Layer 4 of a small transformer language model trained on English Wikipedia (12 layers, counted from 0, width 64).
A neuron adds its activation times its output weights to the MLP's output. To switch it off is to set its activation to zero at one token and run the rest of the model.

Output weights of the MLP neurons that the questions are about. A number n stands for (n - 500) times 0.00063.
n4: 796,570,495,323,594,600,542,364,462,424,719,274,389,588,409,400,665,645,440,636,174,574,479,610,614,634,478,411,259,457,497,472,772,645,515,387,286,531,450,588,609,517,540,381,376,619,576,347,618,441,396,328,594,533,607,412,662,536,432,588,565,751,642,624
n7: 525,475,540,514,532,461,531,464,714,759,568,407,228,633,747,335,490,735,395,526,665,503,680,495,669,425,715,402,610,434,692,682,753,448,509,262,640,496,487,461,123,636,413,547,483,732,73,507,810,357,622,694,564,251,429,425,463,628,638,481,618,660,378,557
n19: 476,655,505,496,481,544,352,542,656,622,539,571,431,650,712,670,355,629,295,466,750,371,671,525,724,610,439,554,369,703,492,511,243,472,533,714,680,473,523,313,405,500,512,441,647,416,361,588,351,416,552,227,459,663,190,472,487,445,406,398,579,230,461,447
n20: 280,419,587,389,570,424,744,784,624,664,528,621,644,435,507,553,412,550,426,426,314,539,613,552,500,587,522,588,428,555,471,540,410,451,469,558,568,397,391,453,528,573,424,392,211,589,588,430,488,606,425,479,759,361,544,557,654,653,401,475,554,475,288,564
n39: 313,637,602,695,200,620,611,465,259,602,495,561,627,472,704,370,643,488,478,425,425,508,600,387,639,346,449,554,122,355,446,475,256,397,659,559,751,533,471,369,716,706,458,619,384,468,560,649,790,624,508,371,673,474,387,584,808,389,460,491,322,519,593,605
n91: 360,644,527,390,296,392,566,357,205,724,573,554,480,480,641,387,486,680,500,543,259,322,416,544,594,689,594,457,406,246,639,538,555,508,438,661,269,642,784,459,513,626,453,472,659,429,596,214,465,477,519,304,542,759,466,508,453,543,438,363,663,552,621,569
n96: 556,450,375,515,685,810,385,364,600,736,484,652,625,470,600,300,424,833,327,257,654,445,515,575,428,583,502,637,327,559,612,369,514,710,582,521,267,582,416,398,392,526,652,463,742,548,610,711,776,645,592,483,435,464,637,579,898,401,273,291,441,356,430,587
n102: 636,364,548,596,618,393,467,302,511,724,225,599,596,647,342,707,701,446,511,581,601,421,625,490,539,386,403,596,504,325,352,465,529,271,234,668,550,516,660,578,707,483,432,670,364,715,552,879,409,490,398,493,479,477,607,386,390,610,578,477,670,662,423,408
n103: 646,527,504,533,463,358,379,614,475,575,480,551,362,386,591,538,670,599,437,566,375,451,548,499,401,484,462,598,511,584,677,556,558,405,351,477,575,485,540,481,567,454,466,426,414,458,520,429,515,420,589,521,603,480,595,546,445,418,511,584,632,695,407,568
n151: 556,637,496,585,331,434,356,461,401,403,390,743,104,595,502,514,463,527,624,454,419,502,555,502,448,646,741,531,697,441,483,507,308,397,561,209,408,661,588,422,507,590,450,528,448,614,401,734,542,534,646,577,455,297,145,672,631,576,243,477,302,641,437,260
n158: 495,524,581,685,742,630,658,464,592,517,389,560,471,618,432,660,480,652,321,376,479,527,682,313,507,165,545,441,612,672,498,379,481,534,170,567,537,757,422,641,398,539,433,396,572,456,355,678,257,662,577,753,566,466,567,426,279,709,566,373,471,559,275,564
n204: 306,478,540,684,423,599,314,441,328,408,698,513,487,189,548,551,166,579,601,683,213,615,454,400,461,392,805,456,495,780,513,437,586,561,444,435,416,487,514,471,471,303,460,421,377,592,390,630,208,516,610,690,410,723,480,576,342,667,511,685,555,132,666,477
n226: 746,402,572,642,471,430,291,420,156,619,462,501,512,533,648,474,371,806,536,671,464,365,723,360,415,639,593,222,479,675,614,632,432,547,206,381,538,254,474,499,573,567,535,485,340,285,479,538,390,519,571,387,535,540,617,587,390,309,391,629,849,752,462,420
n238: 428,378,354,678,563,303,597,441,610,624,467,460,422,476,730,651,376,451,618,404,531,435,611,564,493,475,434,261,655,301,557,279,401,550,677,386,547,477,467,353,193,393,507,374,548,656,460,492,666,316,472,259,519,390,596,463,433,449,485,245,369,507,542,502
n246: 378,530,469,357,554,583,673,283,328,459,368,680,382,520,482,546,444,613,439,530,458,509,592,769,618,537,370,456,611,553,480,593,707,484,374,414,448,538,735,464,335,200,306,294,485,334,454,175,373,556,663,518,500,591,812,473,678,378,345,473,295,705,494,545
n250: 681,437,458,555,481,208,406,454,494,541,972,224,476,769,364,579,492,526,444,410,618,629,435,615,368,626,586,680,746,487,703,145,303,858,456,270,450,486,321,197,334,659,216,512,414,449,335,540,579,394,408,355,688,398,572,443,552,308,673,618,349,421,449,569

Each question names a token from some text and the token that comes next. It shows the activations a of the neurons there, in the order above. A number n stands for (n - 500) times 0.015.

Then comes g, the gradient of the next token's log-probability with respect to the MLP's output, scaled to length 1. A neuron's effect is roughly proportional to its activation times (output weights . g). A number n stands for (n - 500) times 0.001.

"ol", then "id"
a: 555,498,495,581,495,518,515,502,501,581,509,458,491,571,443,492
g: 254,598,679,419,391,179,687,431,398,573,333,487,551,545,521,728,580,608,638,356,574,347,564,582,548,452,332,533,767,297,604,548,499,529,346,383,688,647,568,425,543,458,392,412,256,534,468,412,476,412,489,484,552,719,473,523,643,323,588,507,458,497,725,592
Which neuron, switched off, lowers the next token's probability most? n238

"ang", then ", "
a: 496,424,505,524,495,416,513,341,487,481,521,598,472,449,465,558
g: 389,465,306,505,497,471,396,420,672,518,604,554,139,477,542,260,453,419,486,522,594,449,392,235,569,552,558,398,440,583,359,466,433,472,541,477,701,744,614,708,570,791,508,547,647,655,606,527,551,484,525,305,370,391,570,754,485,395,601,505,479,464,528,755
Which two neurons, each switched off alone, lower its probability most, in order? n102, n246

"L", then "i "
a: 523,476,494,497,445,512,487,499,510,519,517,500,493,499,503,497
g: 620,603,584,601,215,259,446,460,450,607,637,550,451,566,739,448,373,523,668,350,445,440,504,364,529,608,628,516,504,437,411,611,421,274,402,523,331,585,761,540,590,578,581,485,472,206,560,536,435,569,425,527,224,189,509,578,363,690,561,620,528,464,554,415
Which neuron, switched off, lowers the next token's probability most? n151

"or ", then "Al"
a: 500,513,537,529,509,474,494,488,492,503,499,568,507,489,312,602
g: 585,578,462,412,471,527,422,441,408,701,527,461,475,692,360,587,380,474,284,554,470,401,473,573,488,537,568,375,475,482,934,321,469,379,515,519,752,229,409,554,470,570,518,667,534,777,663,420,467,531,392,682,545,548,586,714,423,775,438,437,577,618,530,547
Which neuron, switched off, lowers the next token's probability most? n246

"h", then "er "
a: 513,500,436,497,539,480,500,497,502,523,513,522,492,487,497,520
g: 354,465,255,609,508,397,280,309,520,601,706,426,583,616,441,592,442,692,608,523,603,326,372,514,506,557,525,371,658,321,688,517,613,399,355,478,406,570,378,423,531,365,464,554,475,492,262,512,409,391,461,459,488,250,340,330,373,586,423,571,740,539,755,307
Which neuron, switched off, lowers the next token's probability most? n250

"d", then "it"
a: 496,478,492,575,507,487,522,470,488,548,491,516,495,505,499,525
g: 442,298,655,596,468,443,485,537,369,378,575,599,533,507,582,550,484,496,532,486,546,519,664,309,450,347,475,617,334,493,694,630,439,398,671,738,581,673,443,495,757,766,475,613,397,605,633,441,601,723,688,349,640,288,533,515,516,558,524,558,716,548,438,806
Which two neurons, each switched off alone, lower its probability most, in order? n20, n39

"the", then "ol"
a: 506,552,497,494,497,504,513,463,667,528,511,486,481,486,499,494
g: 700,686,480,549,770,408,389,512,662,614,265,471,627,379,677,526,517,484,442,534,616,387,621,540,537,276,680,588,583,525,514,409,744,563,345,587,545,152,314,489,532,559,411,538,574,408,708,465,792,567,407,512,628,617,529,465,390,394,419,490,390,623,461,535
Which two neurons, each switched off alone, lower its probability most, in order? n103, n7

"with ", then "a "
a: 503,492,499,498,545,493,536,497,501,495,575,417,510,519,494,518
g: 478,342,497,341,234,601,587,462,739,418,472,446,617,362,489,872,471,474,544,532,465,615,560,626,459,382,365,483,630,336,394,671,312,343,556,242,604,468,544,541,506,440,675,513,452,283,382,581,426,308,445,416,286,455,618,380,582,560,615,677,399,625,430,492
Which neuron, switched off, lowers the next token's probability most? n204

"re", then "n "
a: 498,500,534,505,596,129,507,501,505,511,519,496,496,491,496,564
g: 708,437,340,671,279,499,329,230,523,402,414,436,642,635,290,658,462,441,689,410,376,246,487,392,444,409,604,609,361,467,334,426,606,353,639,417,478,511,403,404,445,380,427,619,405,602,438,620,724,489,476,341,457,394,546,483,479,282,464,429,600,263,485,658
Which neuron, switched off, lowers the next token's probability most? n91

"ent ", then "s"
a: 554,503,523,497,487,503,486,439,503,586,493,585,501,412,449,575
g: 437,416,575,434,617,485,378,711,699,52,630,365,458,325,562,696,540,456,474,255,622,418,685,526,327,389,566,676,392,498,738,557,588,527,696,495,671,561,416,455,503,461,499,594,477,559,470,375,559,595,488,546,604,557,521,569,605,394,406,469,658,607,372,714
Which neuron, switched off, lowers the next token's probability most? n102

"al", then "at"
a: 513,522,455,615,415,485,520,488,507,502,500,509,492,471,511,476
g: 512,425,561,542,710,531,544,507,338,407,390,642,505,469,253,488,303,449,518,357,610,553,410,498,378,365,608,482,228,818,476,512,522,450,370,524,456,564,287,462,641,384,462,406,487,425,544,566,266,551,517,434,622,506,566,485,739,725,480,399,622,625,233,225
Which neuron, switched off, lowers the next token's probability most? n20

"or ", then "D"
a: 500,514,491,540,479,473,488,512,487,505,498,570,506,470,286,585
g: 411,603,727,599,357,733,689,687,700,595,514,604,281,580,395,534,520,469,327,417,533,446,471,656,557,517,663,395,509,378,708,310,289,680,397,750,790,620,481,526,539,535,414,438,598,566,626,483,694,434,470,377,540,427,616,533,281,575,518,470,522,393,539,436
Which neuron, switched off, lowers the next token's probability most? n246

"k", then "\n"
a: 478,510,540,510,529,500,526,453,481,492,492,491,469,507,224,496
g: 413,339,350,252,592,687,583,694,670,503,453,542,271,335,771,225,443,415,448,530,541,547,478,419,640,602,661,607,457,433,420,520,469,260,448,192,498,470,551,701,469,665,455,343,627,374,656,627,396,514,488,429,509,498,575,582,368,430,547,619,546,670,448,508
Which neuron, switched off, lowers the next token's probability most? n102

"si", then "on "
a: 621,459,523,519,501,423,510,490,507,517,498,510,497,488,508,473
g: 602,508,468,473,641,654,411,474,655,665,468,449,486,662,582,405,466,627,369,449,251,395,343,410,600,650,449,448,395,420,654,332,562,682,598,413,502,493,749,619,424,612,448,568,752,809,296,532,310,359,395,591,387,464,542,668,229,578,405,466,476,625,501,573
Which neuron, switched off, lowers the next token's probability most? n4

"se", then "g"
a: 501,490,830,511,540,518,404,470,504,486,521,521,449,489,500,494
g: 546,520,823,661,384,548,368,615,337,399,698,377,388,291,488,479,399,476,767,482,712,455,535,605,428,447,625,555,490,463,267,281,677,351,479,344,454,274,412,468,278,450,416,482,393,546,504,599,224,568,479,594,517,394,389,511,631,442,459,349,589,586,439,479
Which neuron, switched off, lowers the next token's probability most? n96

"ec", then "ts "
a: 555,504,501,500,508,457,499,518,496,496,479,503,500,481,404,531
g: 635,689,423,634,415,483,726,722,538,547,523,427,436,383,657,485,409,424,658,628,416,480,463,404,535,423,349,363,635,535,320,648,560,628,497,630,421,580,452,402,97,600,574,473,409,648,535,302,348,585,229,380,383,649,447,482,734,453,527,419,372,632,480,504
Which neuron, switched off, lowers the next token's probability most? n4

"le", then "op"
a: 499,493,528,521,534,527,485,510,496,512,503,496,496,500,500,483
g: 574,721,664,334,271,637,543,447,635,383,428,498,405,320,695,419,651,312,440,552,665,578,373,495,576,492,545,495,386,570,602,650,336,796,360,602,576,605,399,709,609,493,653,578,568,451,711,457,680,433,555,328,492,403,669,498,326,380,528,570,513,633,647,611
Which neuron, switched off, lowers the next token's probability most? n39

") ", then "- "
a: 497,515,509,495,475,465,487,505,500,498,503,333,510,480,503,501
g: 580,423,280,442,500,501,480,464,483,678,690,438,449,608,721,373,624,610,533,471,717,447,462,446,567,310,641,473,329,719,462,653,388,409,668,381,556,341,335,474,379,522,423,515,522,617,638,408,413,706,544,571,655,630,259,455,879,440,637,441,581,534,529,632
Which neuron, switched off, lowers the next token's probability most? n204

"an ", then "the "
a: 498,518,552,523,448,485,485,427,492,492,506,676,500,351,398,500
g: 422,494,445,361,376,640,474,628,490,273,558,652,437,681,362,546,484,422,349,347,498,651,518,341,485,495,477,334,534,527,523,385,379,576,517,503,467,564,572,165,550,352,566,299,214,547,632,386,433,543,652,549,384,433,490,278,299,618,418,356,455,432,321,804
Which neuron, switched off, raises the next token's probability most? n246

"er", then ". "
a: 551,426,456,505,492,511,498,500,515,527,484,531,494,522,491,480
g: 328,569,457,518,387,562,498,557,537,293,600,555,566,562,571,543,560,553,462,638,320,496,501,552,247,692,410,459,473,665,476,393,187,382,437,468,189,454,499,391,428,386,705,283,383,198,565,354,328,320,500,377,395,524,559,402,507,605,521,659,386,597,617,363
Which neuron, switched off, lowers the next token's probability most? n7

"P", then "ir"
a: 501,493,471,501,458,504,649,528,496,499,515,501,504,496,506,502
g: 705,404,627,683,341,372,501,371,670,724,540,397,398,447,636,782,664,470,530,480,498,572,707,450,323,753,571,382,701,434,312,504,517,410,346,503,586,485,479,383,405,475,468,391,557,601,621,433,342,394,545,540,239,666,380,425,658,438,466,538,712,639,438,475
Which neuron, switched off, raises the next token's probability most? n96

"\"", then "m"
a: 503,508,568,534,499,512,569,504,499,497,502,477,515,506,491,480
g: 525,613,403,527,583,341,322,780,417,442,518,429,629,239,727,446,482,488,565,393,559,697,363,502,315,335,328,485,624,537,663,643,619,542,652,345,293,616,424,429,627,677,534,499,467,316,175,635,563,389,562,541,491,586,442,420,632,547,539,490,526,704,498,581
Which neuron, switched off, raises the next token's probability most? n19

"-", then "y"
a: 496,411,485,503,448,502,516,625,495,484,505,508,497,529,482,506
g: 505,558,575,413,414,358,520,429,633,365,610,539,760,578,625,743,509,444,113,548,401,431,486,549,498,327,596,501,432,728,537,633,538,289,443,605,454,269,561,549,528,551,648,428,642,446,349,385,431,276,476,500,391,414,653,428,384,542,639,521,616,310,755,526
Which neuron, switched off, lowers the next token's probability most? n39

"K", then "n"
a: 493,483,514,501,400,493,489,454,493,501,503,524,489,502,501,495
g: 519,497,531,377,380,538,586,533,384,607,825,343,322,348,610,291,324,431,458,451,584,488,564,470,418,408,501,510,667,525,253,363,630,338,616,373,258,481,530,539,628,519,637,587,324,487,378,522,540,700,601,512,579,269,602,624,461,278,615,323,413,605,320,598
Which neuron, switched off, lowers the next token's probability most? n102

"- ", then "The "
a: 508,495,515,528,495,463,520,435,514,502,586,16,498,530,500,496
g: 283,431,469,395,508,466,477,487,582,569,390,304,483,577,390,528,542,753,585,637,537,465,599,445,573,470,542,256,554,512,564,357,327,521,415,628,566,622,541,239,437,528,386,468,299,522,599,467,395,562,653,670,231,654,335,591,280,397,421,618,450,276,256,717
Which neuron, switched off, lowers the next token's probability most? n158

"or", then "en"
a: 499,510,523,513,502,457,525,520,517,561,491,491,484,475,480,536
g: 529,530,307,403,630,390,482,307,657,560,581,536,661,498,538,386,598,401,427,651,256,640,621,585,438,366,353,321,500,383,445,451,453,211,401,431,648,258,372,375,387,466,296,531,518,372,368,639,553,468,390,635,316,634,416,362,780,443,379,380,576,555,397,494
Which neuron, switched off, lowers the next token's probability most? n91

"it", then "e "
a: 502,465,486,533,513,500,517,510,485,463,480,509,456,509,391,498
g: 562,705,356,351,230,264,631,525,623,471,613,542,632,519,631,595,353,624,487,469,365,338,439,535,453,528,448,539,520,475,515,389,638,465,514,765,409,466,745,556,460,515,432,320,548,641,339,363,609,611,390,785,517,478,643,571,486,502,310,240,595,470,727,436
Which neuron, switched off, raises the next token's probability most? n246

"f", then "a"
a: 505,472,512,496,542,503,452,508,503,497,514,504,487,431,494,499
g: 565,489,378,402,453,431,709,327,602,536,504,432,492,453,527,783,579,489,531,498,382,456,481,638,541,220,418,682,477,471,447,580,408,314,377,487,563,622,253,536,287,574,526,653,489,597,416,336,436,392,607,602,377,454,793,551,545,344,722,716,649,368,363,311
Which neuron, switched off, lowers the next token's probability most? n96

"n", then "igh"
a: 506,470,515,502,538,510,522,449,493,486,461,546,474,491,496,511
g: 440,325,744,579,498,460,442,480,333,467,388,407,220,554,240,520,751,449,419,402,563,600,538,370,516,250,486,656,384,557,582,568,472,453,733,243,528,739,603,387,352,476,397,408,440,483,443,427,470,221,414,530,356,352,532,467,483,562,566,461,516,265,450,584
Which neuron, switched off, lowers the next token's probability most? n226

"19", then "5"
a: 500,499,493,512,494,424,485,527,501,506,469,523,498,510,499,465
g: 450,220,563,595,488,619,433,416,459,573,513,325,304,533,837,536,584,786,347,743,258,378,629,430,347,725,581,458,535,555,629,542,540,382,496,559,550,347,619,413,524,524,589,497,600,553,541,448,370,423,710,562,621,368,534,650,507,556,612,462,533,655,635,693
Which neuron, switched off, raises the next token's probability most? n91

"t", then "re"
a: 497,501,472,500,513,501,535,491,508,541,501,533,503,498,500,549
g: 684,501,550,650,488,503,479,352,468,586,444,619,608,373,438,473,536,451,428,777,496,552,489,561,486,813,331,647,377,495,435,422,424,474,594,386,384,437,281,300,399,258,297,571,434,650,641,668,204,574,491,650,397,519,631,441,510,611,348,434,770,488,598,519
Which two neurons, each switched off alone, lower its probability most, in order? n204, n96

"er", then "to "
a: 510,461,478,504,478,461,497,491,505,503,511,500,509,512,501,485
g: 251,676,730,433,610,356,439,490,556,438,364,472,575,561,585,436,296,366,539,154,473,645,710,837,288,678,438,487,420,520,615,429,598,520,562,718,545,440,577,373,721,410,532,468,416,670,607,433,480,445,531,522,348,608,595,426,499,552,406,525,643,511,582,419
Which two neurons, each switched off alone, lower its probability most, in order? n7, n250

"x", then "ec"
a: 518,493,511,402,477,522,718,484,497,483,494,508,449,515,505,491
g: 469,389,553,479,647,550,673,692,576,389,357,423,553,424,392,640,430,638,476,655,501,591,126,467,697,630,367,402,494,614,443,396,355,540,453,580,646,326,453,505,325,548,580,406,178,619,598,411,452,617,476,359,385,806,441,498,554,331,517,588,560,347,369,484
Which neuron, switched off, raises the next token's probability most? n96

"a", then "j"
a: 503,501,503,528,561,496,508,354,493,511,520,492,472,447,487,582
g: 588,706,869,525,465,395,687,252,154,604,364,487,495,523,494,510,617,687,339,437,523,502,468,627,586,473,392,482,459,441,493,443,574,520,632,427,575,516,528,508,356,451,417,607,517,521,317,394,560,358,574,749,439,320,352,421,447,352,519,614,683,364,394,274
Which neuron, switched off, raises the next token's probability most? n102

"is ", then "c"
a: 487,498,509,517,521,503,520,499,504,492,481,431,497,505,681,519
g: 448,701,732,424,792,388,369,506,577,559,548,453,422,506,645,533,601,508,349,368,388,606,694,514,603,667,490,414,351,639,744,469,458,680,562,591,422,421,421,589,594,345,614,522,585,535,377,329,538,416,462,635,649,489,518,626,582,387,622,456,446,636,901,652
Which neuron, switched off, lowers the next token's probability most? n246

"ri", then "age "
a: 517,501,491,540,505,432,501,483,493,579,519,643,489,496,502,473
g: 505,500,330,478,622,706,520,302,499,439,244,377,591,730,530,502,654,445,413,584,524,379,617,370,288,474,385,520,467,826,491,428,461,602,700,284,456,464,608,496,556,456,566,365,787,529,562,422,539,487,465,393,697,473,478,489,529,522,596,654,370,411,406,834
Which neuron, switched off, lowers the next token's probability most? n91

"di", then " "
a: 514,501,495,495,496,520,498,503,503,515,499,513,486,500,507,476
g: 356,392,489,415,309,467,600,229,503,645,317,716,586,513,354,419,439,487,394,618,544,630,438,555,686,346,641,337,634,582,393,415,556,491,410,583,595,410,745,512,550,385,396,517,546,551,639,672,621,444,473,600,495,535,586,657,559,532,325,430,859,262,444,680
Which neuron, switched off, lowers the next token's probability most? n250

"ent", then "s "
a: 502,509,504,497,500,324,519,501,517,573,683,514,474,450,502,489
g: 483,338,462,617,434,597,384,494,524,698,444,427,604,323,388,599,688,355,676,339,609,391,452,513,681,506,535,514,435,467,317,358,351,525,319,725,230,670,354,572,678,421,373,357,352,502,415,463,579,506,224,530,568,631,418,564,652,459,400,456,483,233,575,629
Which neuron, switched off, lowers the next token's probability most? n226

"op", then "po"
a: 504,535,510,496,527,506,544,500,508,494,491,478,498,503,495,488
g: 342,562,613,483,401,388,556,653,476,349,553,508,419,658,596,450,454,520,362,627,606,507,399,439,645,598,417,407,647,392,487,381,578,531,537,324,567,723,636,421,551,666,655,411,470,600,353,524,314,416,629,643,705,484,639,469,499,542,183,665,508,672,853,289
Which neuron, switched off, lowers the next token's probability most? n7

"s ", then "wh"
a: 536,502,497,504,483,514,490,444,500,503,587,316,510,505,493,534
g: 296,450,509,555,533,569,517,338,474,443,527,589,381,461,437,509,444,524,384,546,439,515,600,358,490,257,463,368,415,542,373,408,317,530,483,322,362,574,470,296,334,499,453,466,232,235,255,592,370,443,778,470,445,536,587,407,170,355,502,637,461,634,253,478
Which neuron, switched off, lowers the next token's probability most? n158